Layer 9 of a small transformer language model trained on English Wikipedia (12 layers, counted from 0, width 64).
Take only the direct path to the model's output, skipping the later layers: a vector added to the residual stream pushes a token's score in proportion to its dot product with that token's output vector.

Output vectors of the tokens that the questions are about. A number n stands for (n - 500) times 0.0047.
"ite": 434,686,478,483,445,593,474,582,367,503,433,408,491,468,368,553,475,268,344,474,562,452,578,662,644,654,404,603,355,354,537,704,275,579,385,410,531,644,437,473,594,607,528,244,492,543,554,643,323,551,562,452,423,500,453,628,636,390,574,481,286,563,551,627
" =\n\n": 488,659,425,357,299,415,650,421,422,464,361,454,187,373,475,849,443,203,570,367,297,378,553,383,604,376,380,375,639,458,512,420,411,748,380,596,488,973,443,581,503,567,609,364,463,844,261,528,504,312,343,520,223,429,370,570,490,490,485,496,402,794,434,431
"inal": 377,631,513,711,478,293,514,415,404,382,697,436,435,509,622,666,241,402,419,500,536,448,564,403,485,432,628,596,465,336,512,408,429,446,379,686,545,470,356,405,587,569,545,519,397,625,317,410,442,532,358,596,548,700,578,679,533,546,479,633,375,469,373,431
"res": 288,636,403,500,543,503,482,364,363,617,386,243,587,571,685,497,598,627,438,438,480,439,561,555,704,377,565,470,472,494,469,649,505,629,446,460,538,454,536,444,599,446,581,517,462,583,471,612,531,568,388,495,300,353,318,421,567,472,505,420,388,581,432,555
".": 547,490,435,361,595,523,375,556,516,491,456,519,486,470,523,477,496,521,527,487,455,533,558,502,421,471,493,401,353,466,613,424,577,494,576,494,469,399,491,498,458,577,490,611,490,442,655,426,540,422,450,554,419,546,504,412,543,497,454,451,607,390,392,417
"ect": 478,652,436,504,478,410,534,576,497,515,343,486,397,522,500,740,431,386,530,584,610,442,662,698,651,695,408,507,531,372,590,542,629,428,316,452,578,559,516,559,461,470,486,481,482,621,389,715,268,594,433,752,519,503,413,707,569,436,639,449,368,427,500,586
"t": 391,483,576,238,546,449,507,487,555,503,594,410,410,690,537,462,600,484,520,473,645,383,433,352,533,438,387,506,414,597,441,643,547,444,374,481,480,381,549,583,502,482,370,631,520,550,363,487,502,551,411,550,689,588,467,645,587,599,427,455,370,443,662,483
"ity": 325,597,491,399,525,698,566,596,306,448,414,527,399,560,395,480,348,556,354,458,416,417,542,445,427,591,554,458,353,622,455,504,432,500,530,393,480,569,309,528,537,496,420,146,423,527,400,628,400,483,416,618,315,516,417,660,485,461,418,448,541,390,512,594
"and": 372,639,678,368,506,578,466,587,553,474,384,503,416,625,693,408,508,397,412,515,522,565,514,664,503,442,551,509,511,488,524,643,553,321,355,546,430,685,350,400,500,377,691,335,490,467,597,469,380,533,451,591,587,541,545,557,547,481,550,527,437,453,463,280
"art": 340,710,561,500,570,346,581,442,415,656,367,603,388,508,444,506,552,526,597,485,403,642,615,634,444,429,457,580,607,491,384,574,498,404,343,537,476,581,484,251,567,450,555,476,505,624,449,417,421,497,497,473,444,462,443,568,564,460,446,547,550,633,605,439
"pen": 383,397,687,454,517,407,479,456,491,536,621,414,479,605,483,602,576,472,559,500,597,392,540,503,345,577,402,627,619,304,528,472,443,571,438,448,489,653,376,422,668,535,538,357,441,748,445,545,422,660,346,565,471,539,424,567,592,528,646,340,352,597,594,522
"ely": 436,545,476,491,520,496,485,568,369,604,536,315,365,369,531,715,443,684,452,492,507,500,608,554,569,682,573,725,487,432,420,504,377,323,399,302,515,658,340,659,627,646,414,638,433,470,162,613,580,473,304,686,417,424,344,461,388,366,591,585,485,630,578,408
"form": 390,662,400,452,340,464,508,505,491,571,430,562,365,486,534,420,543,514,487,299,506,478,400,616,591,506,490,584,560,497,397,433,500,513,583,480,622,640,484,490,582,422,494,635,470,410,487,505,339,597,355,722,365,453,562,591,487,529,449,403,323,697,715,368
" that": 550,557,653,336,511,425,495,488,488,566,502,500,493,420,547,556,496,442,414,352,599,538,542,498,448,610,418,470,483,535,560,387,524,405,535,485,563,470,495,519,539,643,586,452,536,483,367,474,512,460,402,525,385,562,414,477,512,439,547,457,439,526,465,419
"i": 541,603,360,526,465,524,478,502,460,392,529,546,524,510,540,447,551,392,468,502,565,579,434,498,544,564,671,609,482,565,420,563,519,417,552,386,487,503,343,519,447,438,520,506,510,371,516,482,591,663,555,491,589,461,477,424,522,545,454,583,449,383,498,648
"ague": 392,525,666,558,478,385,582,479,419,628,654,507,405,688,579,676,302,550,526,511,573,440,513,511,702,594,461,518,503,420,552,587,508,549,537,638,528,512,319,407,646,727,374,333,476,441,511,463,392,419,496,668,339,323,503,661,495,450,538,460,451,602,382,300
"ore": 377,690,595,486,681,287,481,464,413,580,483,662,343,438,609,503,386,290,449,447,544,429,620,588,518,474,650,538,596,488,437,350,484,485,427,486,472,593,511,387,623,471,636,430,476,319,509,608,522,619,574,477,372,556,455,452,606,513,505,656,461,503,470,393
"es": 410,541,466,510,643,632,435,539,438,493,524,296,510,387,479,520,325,621,536,438,532,626,612,375,408,497,539,587,561,699,586,638,607,664,337,458,492,541,467,642,524,587,554,531,495,387,392,505,592,523,463,668,563,444,475,486,492,496,426,366,375,455,474,560
"fter": 430,556,637,351,333,378,532,266,276,708,330,360,545,608,457,625,311,400,497,379,464,468,556,528,422,511,531,471,670,500,490,338,440,575,506,535,568,738,379,290,652,812,681,580,482,366,456,383,378,412,256,553,482,579,352,541,542,410,526,318,417,665,434,392
"°": 384,416,538,245,289,299,483,320,480,440,540,360,366,600,436,451,512,488,302,417,387,481,507,632,485,446,695,606,618,377,432,485,514,486,497,319,604,734,283,612,500,496,503,635,488,652,525,463,603,504,294,735,462,395,401,612,492,447,518,399,535,445,459,492
"erson": 442,624,653,417,576,406,550,328,200,616,292,431,593,483,525,669,510,470,396,289,489,584,585,703,687,474,705,625,688,244,449,668,592,590,475,552,461,546,367,396,530,556,428,576,418,582,371,534,295,594,305,474,367,403,320,488,453,428,551,569,376,689,531,558
"ut": 394,669,375,520,494,412,424,459,537,561,339,345,409,566,559,562,550,525,502,558,555,441,670,477,463,404,356,462,606,631,445,377,553,394,466,569,483,598,505,346,548,418,528,485,472,389,477,502,465,517,550,464,660,468,318,559,574,426,465,269,392,597,492,500
"hip": 537,624,443,273,376,366,485,551,381,519,479,563,333,623,375,708,559,426,475,565,343,558,511,595,532,626,394,496,480,500,457,378,480,837,452,422,520,589,457,550,594,739,342,240,451,628,455,716,332,405,434,705,588,509,369,607,621,358,602,560,583,441,490,393
"orld": 437,651,539,408,545,452,563,423,468,611,541,534,397,442,562,583,467,346,385,522,491,438,512,660,551,658,567,445,516,581,508,577,438,629,425,545,610,714,366,453,526,676,604,365,383,690,189,563,333,468,518,521,444,495,448,629,500,496,526,539,578,530,525,325
"ates": 241,635,346,398,333,448,500,416,550,687,458,424,474,463,684,487,372,580,399,497,523,583,554,449,355,518,582,625,514,411,456,521,576,317,364,437,544,639,408,487,570,393,680,413,424,433,423,517,544,349,548,628,463,355,414,561,532,532,558,508,436,512,585,413
"k": 557,478,467,481,492,441,427,541,411,520,520,511,434,644,327,389,607,529,585,508,624,591,525,457,406,538,482,652,427,670,444,555,392,562,547,490,493,702,481,633,539,449,576,453,545,431,556,591,561,570,226,502,531,530,386,589,458,567,566,431,399,529,521,460
"ated": 250,705,473,520,310,398,473,445,636,581,522,385,452,530,592,365,337,515,446,385,574,571,465,418,383,620,550,641,407,507,467,647,505,260,508,390,575,540,431,474,574,426,770,497,419,537,414,553,633,369,516,620,509,331,503,592,576,439,489,657,514,487,600,329
"cess": 405,694,384,478,427,464,479,314,445,595,266,529,320,612,540,529,503,496,528,367,564,409,613,391,618,635,533,488,471,259,341,472,366,564,452,570,567,791,621,571,584,420,402,467,464,701,294,565,391,451,253,581,369,590,338,648,535,431,568,368,374,446,599,334
"act": 414,701,385,563,302,509,538,345,488,679,527,494,420,572,679,472,591,462,474,516,531,449,479,579,527,491,521,467,389,406,541,446,568,513,419,528,598,437,478,435,544,368,601,528,436,641,437,473,385,656,342,553,216,439,519,488,509,534,484,290,277,408,455,399
"ec": 505,667,460,447,401,514,483,518,539,627,303,343,530,511,484,663,495,421,553,479,563,603,687,615,544,592,665,670,479,449,557,629,475,597,399,441,506,535,553,530,512,529,351,617,485,539,452,414,449,597,647,651,543,368,280,607,534,485,490,353,455,453,396,397

Each question shows what one neuron of this layer's MLP adds at an activation of 1. A number n stands for (n - 500) times 0.0022.

n66: 572,599,396,509,476,527,465,372,470,543,428,528,472,639,443,452,722,506,574,405,407,390,301,583,481,530,366,451,323,450,546,598,440,539,547,602,656,360,635,407,614,554,575,474,310,378,515,584,579,618,328,576,373,530,611,509,437,485,322,618,557,279,617,403
Which of these tokens does it push up most? "act"

n132: 481,332,628,442,685,481,463,518,442,431,594,536,364,359,447,430,609,569,359,436,389,425,495,499,562,367,639,309,457,556,573,361,457,516,507,652,563,554,496,611,435,560,352,622,317,533,624,462,650,471,561,539,422,676,470,748,505,531,565,578,458,578,532,514
Pushed down most: "ated"

n14: 573,580,516,511,583,606,600,655,344,642,586,459,477,531,612,507,517,471,701,376,625,360,422,514,646,403,578,498,518,435,601,524,453,523,478,340,611,483,544,469,440,519,588,506,309,424,596,550,505,506,449,605,566,441,369,336,532,569,541,563,670,517,457,429
Which of these tokens does it push up most? "res"

n68: 458,605,310,344,576,599,410,508,513,359,617,522,472,649,491,496,567,511,510,576,508,475,574,533,395,405,553,491,359,427,584,531,601,547,584,387,287,470,566,484,639,612,506,636,531,541,627,457,609,426,564,420,503,549,449,442,391,381,420,680,368,399,461,428
Which of these tokens does it push up most? "."

n22: 614,568,354,527,558,361,607,471,424,590,386,310,544,398,344,494,453,538,514,590,661,509,502,481,461,469,475,566,357,631,389,496,482,396,418,595,340,572,398,591,565,596,581,465,388,508,552,542,706,430,443,548,408,512,480,270,466,434,336,665,361,543,487,532
Which of these tokens does it push up most? "ely"

n52: 491,440,589,466,427,455,609,547,527,626,485,542,823,389,450,576,566,269,519,445,427,637,435,501,352,608,378,349,444,339,545,520,479,463,483,513,362,388,495,571,269,519,498,587,744,394,371,475,491,441,555,414,332,444,566,537,453,540,544,444,495,504,446,517
Which two tokens does it push up most, strongest first? " that", "."

n126: 537,702,411,396,495,399,269,531,441,505,451,419,383,414,507,367,701,567,564,568,434,353,537,322,525,449,363,538,580,424,486,425,618,337,422,579,476,426,496,421,438,395,377,441,359,476,612,426,448,400,654,307,617,399,556,520,500,305,500,504,477,470,603,382
Which of these tokens does it push up most? "ut"

n98: 595,634,553,550,684,366,440,488,594,445,557,494,450,594,579,431,467,540,575,522,628,530,438,570,706,558,473,418,520,435,501,439,582,554,496,415,825,476,528,505,387,675,551,391,354,418,560,515,399,488,546,580,535,321,484,515,475,410,590,612,486,529,276,505
Which of these tokens does it push up most? "ague"

n158: 342,466,484,487,604,497,462,518,336,530,505,633,359,497,509,362,786,445,333,578,527,431,498,501,592,666,587,430,645,407,504,289,500,498,499,557,350,531,414,430,414,458,382,385,480,582,524,440,516,509,470,615,524,393,560,658,486,765,544,651,662,646,546,455
Pushed down most: "es"

n81: 561,449,532,594,516,507,477,456,404,433,554,449,526,407,384,522,505,492,421,587,488,392,485,434,592,617,447,455,535,448,617,647,510,514,541,401,682,511,444,445,847,461,612,575,347,511,355,569,481,528,535,414,588,472,458,645,643,554,488,464,276,310,471,561
Pushed down most: "."

n21: 441,415,510,379,611,470,589,403,500,528,407,633,351,556,269,305,346,484,641,495,560,523,505,436,785,496,591,643,517,607,453,487,531,415,488,423,436,488,573,503,438,573,407,609,659,647,514,394,543,493,408,481,457,532,486,559,476,453,279,498,557,423,512,392
Which of these tokens does it push up most? "t"

n115: 452,449,464,552,565,358,452,353,630,384,695,503,456,466,561,583,441,523,585,821,607,526,349,446,241,499,434,461,580,519,451,417,542,343,411,604,487,428,679,496,400,455,504,509,531,554,424,560,570,524,403,449,340,522,581,427,434,426,484,637,731,603,526,640
Which of these tokens does it push up most? "inal"

n93: 535,455,511,392,476,416,556,558,325,477,414,451,387,445,345,420,318,553,578,610,400,365,373,484,407,508,679,646,555,472,317,509,479,431,484,508,685,478,508,540,607,494,443,568,247,501,377,546,451,521,424,476,315,504,365,464,419,766,496,468,577,558,484,425
Which of these tokens does it push up most? "ely"

n180: 490,611,516,607,387,464,692,513,498,660,390,418,409,575,522,476,372,491,355,696,621,619,426,405,454,569,624,517,350,561,602,481,453,621,451,448,399,495,374,553,241,532,531,648,471,372,531,512,587,474,498,473,555,528,426,474,295,471,440,476,406,463,457,454
Pushed down most: "pen"

n109: 462,584,498,559,445,465,396,432,566,400,410,482,387,522,492,384,486,512,460,576,467,519,520,375,396,526,574,426,451,536,341,536,599,445,504,291,574,473,534,467,611,440,625,546,304,468,558,275,363,429,779,531,441,383,485,628,478,629,368,635,508,700,487,441
Which of these tokens does it push up most? "ated"

n28: 525,404,392,416,473,434,481,564,575,499,548,477,545,472,453,509,474,412,382,525,547,641,541,499,485,538,593,437,542,603,436,492,476,438,447,417,201,390,552,603,409,447,624,462,573,551,416,414,616,566,516,417,563,370,311,614,311,399,522,473,347,533,224,486
Which of these tokens does it push up most? "ec"

n78: 616,331,575,444,369,392,496,599,289,600,475,371,598,423,431,613,430,419,471,654,396,707,477,382,472,578,508,395,404,408,503,520,619,558,479,559,562,455,368,610,401,569,540,537,597,483,392,420,520,417,676,608,530,463,412,311,540,566,475,499,656,382,527,489
Pushed down most: "form"

n75: 696,626,478,545,417,581,621,458,525,575,539,413,572,537,557,479,618,429,450,412,460,431,535,599,494,598,416,582,419,444,421,399,513,533,418,491,479,476,625,497,419,482,554,341,477,797,638,492,549,428,663,577,509,703,546,506,674,494,463,471,339,421,628,594
Pushed down most: "ely"

n114: 565,370,533,537,549,496,843,555,481,583,647,409,412,495,668,247,505,410,495,324,417,474,521,485,510,409,465,502,561,413,496,525,405,572,460,428,659,461,476,485,430,641,622,369,711,513,539,648,435,534,592,456,503,517,656,424,496,307,763,414,473,494,357,593
Pushed down most: "ec"

n120: 455,586,457,487,551,368,751,585,614,795,564,658,613,470,450,430,576,476,556,474,431,644,246,542,537,607,572,540,417,466,472,373,572,549,546,494,282,440,359,484,556,415,464,455,370,603,528,476,636,521,540,465,534,595,403,385,669,552,359,632,387,731,558,418
Which of these tokens does it push up most? "art"

n122: 517,510,485,426,514,443,428,468,593,475,665,445,342,478,559,372,459,546,488,556,591,476,527,482,455,276,422,469,415,564,494,518,586,597,313,501,298,372,423,598,321,546,558,416,545,582,601,264,389,432,561,505,815,555,498,517,582,357,397,604,548,581,568,478
Which of these tokens does it push up most? "t"

n170: 411,511,475,518,544,420,394,344,412,463,456,543,461,633,351,262,487,482,289,349,557,534,534,478,316,438,450,463,432,516,454,417,419,480,720,636,581,547,472,513,399,446,674,477,587,631,581,432,466,531,469,786,533,709,413,585,480,307,589,447,497,492,461,404
Pushed down most: "ely"

n127: 295,602,592,333,568,569,588,530,696,444,392,550,302,604,644,551,515,411,329,249,638,642,566,496,611,436,461,412,485,523,580,582,548,551,322,515,421,377,518,639,467,508,523,464,595,436,655,447,641,499,470,392,372,573,595,418,559,464,717,526,473,676,439,470
Which of these tokens does it push up most? "and"

n125: 450,427,422,512,396,630,582,491,462,486,499,565,317,393,550,539,478,471,594,715,465,498,621,418,604,598,567,533,655,365,561,547,518,558,435,596,667,537,437,395,719,581,417,381,187,489,569,417,411,470,439,533,384,422,647,487,664,456,627,557,587,547,478,515
Which of these tokens does it push up most? "ague"

n188: 417,506,480,410,488,572,550,436,424,479,378,538,595,597,463,457,417,574,417,331,466,358,500,529,350,370,477,478,414,612,608,421,297,533,494,486,350,508,480,433,578,548,311,416,412,551,473,426,328,446,724,651,378,465,650,389,624,616,636,440,474,572,768,450
Which two tokens does it push up most, strongest first? "ity", "form"

n102: 332,351,566,480,521,477,707,457,437,319,573,658,291,459,573,546,485,517,374,696,489,480,640,561,468,607,491,434,555,460,431,493,607,517,332,221,587,507,583,498,503,566,483,428,506,515,365,469,528,457,471,376,430,345,495,668,433,575,607,645,474,505,385,344
Which of these tokens does it push up most? "orld"

n155: 530,735,568,432,478,517,337,492,528,603,430,434,425,730,600,575,447,390,495,425,514,475,498,476,433,289,579,535,571,588,571,618,645,414,297,642,381,524,563,533,564,426,495,447,355,595,635,502,365,422,337,560,653,605,507,497,462,450,578,517,501,401,352,512
Pushed down most: "ely"

n147: 376,543,395,404,411,419,538,376,393,487,350,415,527,498,527,525,515,398,502,338,467,433,428,514,543,347,628,396,540,543,717,398,431,577,369,651,594,346,532,453,414,618,590,424,613,507,402,349,399,393,588,487,473,657,465,431,489,280,564,415,514,455,574,507
Which two tokens does it push up most, strongest first? "fter", " =\n\n"

n3: 548,553,504,623,488,517,501,363,469,677,540,521,654,481,483,680,487,470,542,678,352,460,491,458,637,453,482,583,596,637,444,429,585,417,568,521,506,570,562,422,535,561,516,727,547,602,670,386,519,477,320,519,657,330,475,607,537,363,287,377,470,410,454,643
Which two tokens does it push up most, strongest first? "fter", "ut"

n157: 404,652,520,507,437,438,335,362,416,772,606,527,569,638,471,507,503,460,440,431,410,615,369,615,542,525,385,264,379,512,666,635,464,422,548,497,677,517,593,660,536,349,565,439,702,503,362,671,522,430,601,359,523,421,500,534,527,537,313,486,563,488,523,501
Which of these tokens does it push up most? "ated"

n67: 403,533,544,623,648,468,680,275,423,456,420,600,354,602,464,479,551,526,609,487,505,511,579,492,497,356,241,360,505,531,554,514,487,510,497,491,360,381,676,361,665,512,536,376,406,630,387,325,323,477,378,487,544,424,487,531,578,428,584,505,431,381,564,724
Which of these tokens does it push up most? "art"

n69: 576,421,538,400,480,428,424,694,356,475,288,455,463,539,356,381,244,392,674,546,595,487,568,449,634,479,583,456,505,453,393,455,462,620,561,626,312,545,425,562,652,520,423,598,428,645,372,466,545,553,654,386,409,421,576,363,528,380,446,507,488,382,423,578
Pushed down most: "ates"

n160: 445,580,356,437,401,449,606,413,506,592,474,509,597,738,522,499,422,550,437,245,463,362,404,459,539,412,388,376,474,423,627,454,524,442,468,338,347,444,399,545,460,511,536,435,713,478,353,444,492,310,503,655,457,428,340,408,643,350,571,433,560,380,551,608
Pushed down most: "k"

n189: 559,508,566,636,562,563,545,431,433,578,418,364,406,687,514,567,434,477,539,378,506,412,691,541,582,446,521,574,533,417,608,546,542,498,600,665,668,471,546,541,619,516,385,457,361,629,554,489,372,441,354,507,518,529,454,297,603,449,631,547,494,548,599,434
Pushed down most: "i"

n164: 373,389,443,504,473,451,598,541,446,498,458,395,542,485,459,534,689,436,569,456,615,551,265,505,620,616,567,385,360,505,458,637,501,638,604,480,432,641,516,494,707,445,493,613,452,529,544,453,367,434,279,599,554,506,639,685,371,544,520,395,383,579,432,521
Pushed down most: "ore"

n42: 280,586,523,411,525,522,464,440,500,575,474,426,489,388,438,552,614,456,447,546,300,445,546,416,646,602,513,518,602,446,488,521,488,579,355,542,579,422,498,525,675,466,581,551,424,472,508,596,545,502,502,611,416,545,407,674,537,664,517,481,660,485,481,322
Pushed down most: "i"

n179: 587,280,447,487,381,494,387,630,392,414,557,442,601,484,335,548,593,577,462,399,454,460,458,357,604,453,289,533,338,290,476,368,550,469,552,500,635,454,522,404,596,357,479,538,568,471,298,541,432,573,617,657,557,532,679,656,402,452,413,478,545,596,456,539
Pushed down most: "ore"

n146: 459,376,524,560,613,599,378,533,567,493,410,445,558,514,487,523,483,312,472,370,455,454,415,309,430,485,366,706,410,455,529,430,491,478,735,597,510,441,530,647,663,446,591,436,560,555,595,503,503,462,487,281,452,172,554,512,517,420,519,585,542,481,285,507
Pushed down most: "ect"

n129: 439,489,514,458,538,448,442,425,658,603,441,614,333,523,569,400,288,436,519,401,433,484,396,433,503,489,577,509,357,455,499,563,519,472,341,562,669,410,458,450,504,568,383,445,565,561,520,302,464,366,399,514,665,665,467,480,415,446,663,523,517,454,320,529
Which of these tokens does it push up most? "inal"

n58: 482,651,429,564,500,514,458,502,466,537,442,445,549,560,590,612,550,522,555,507,602,486,518,457,541,526,533,556,371,635,712,707,395,540,310,446,597,309,688,506,470,496,360,512,538,592,451,340,532,612,381,449,591,532,475,448,346,336,503,408,657,509,608,542
Which of these tokens does it push up most? "ec"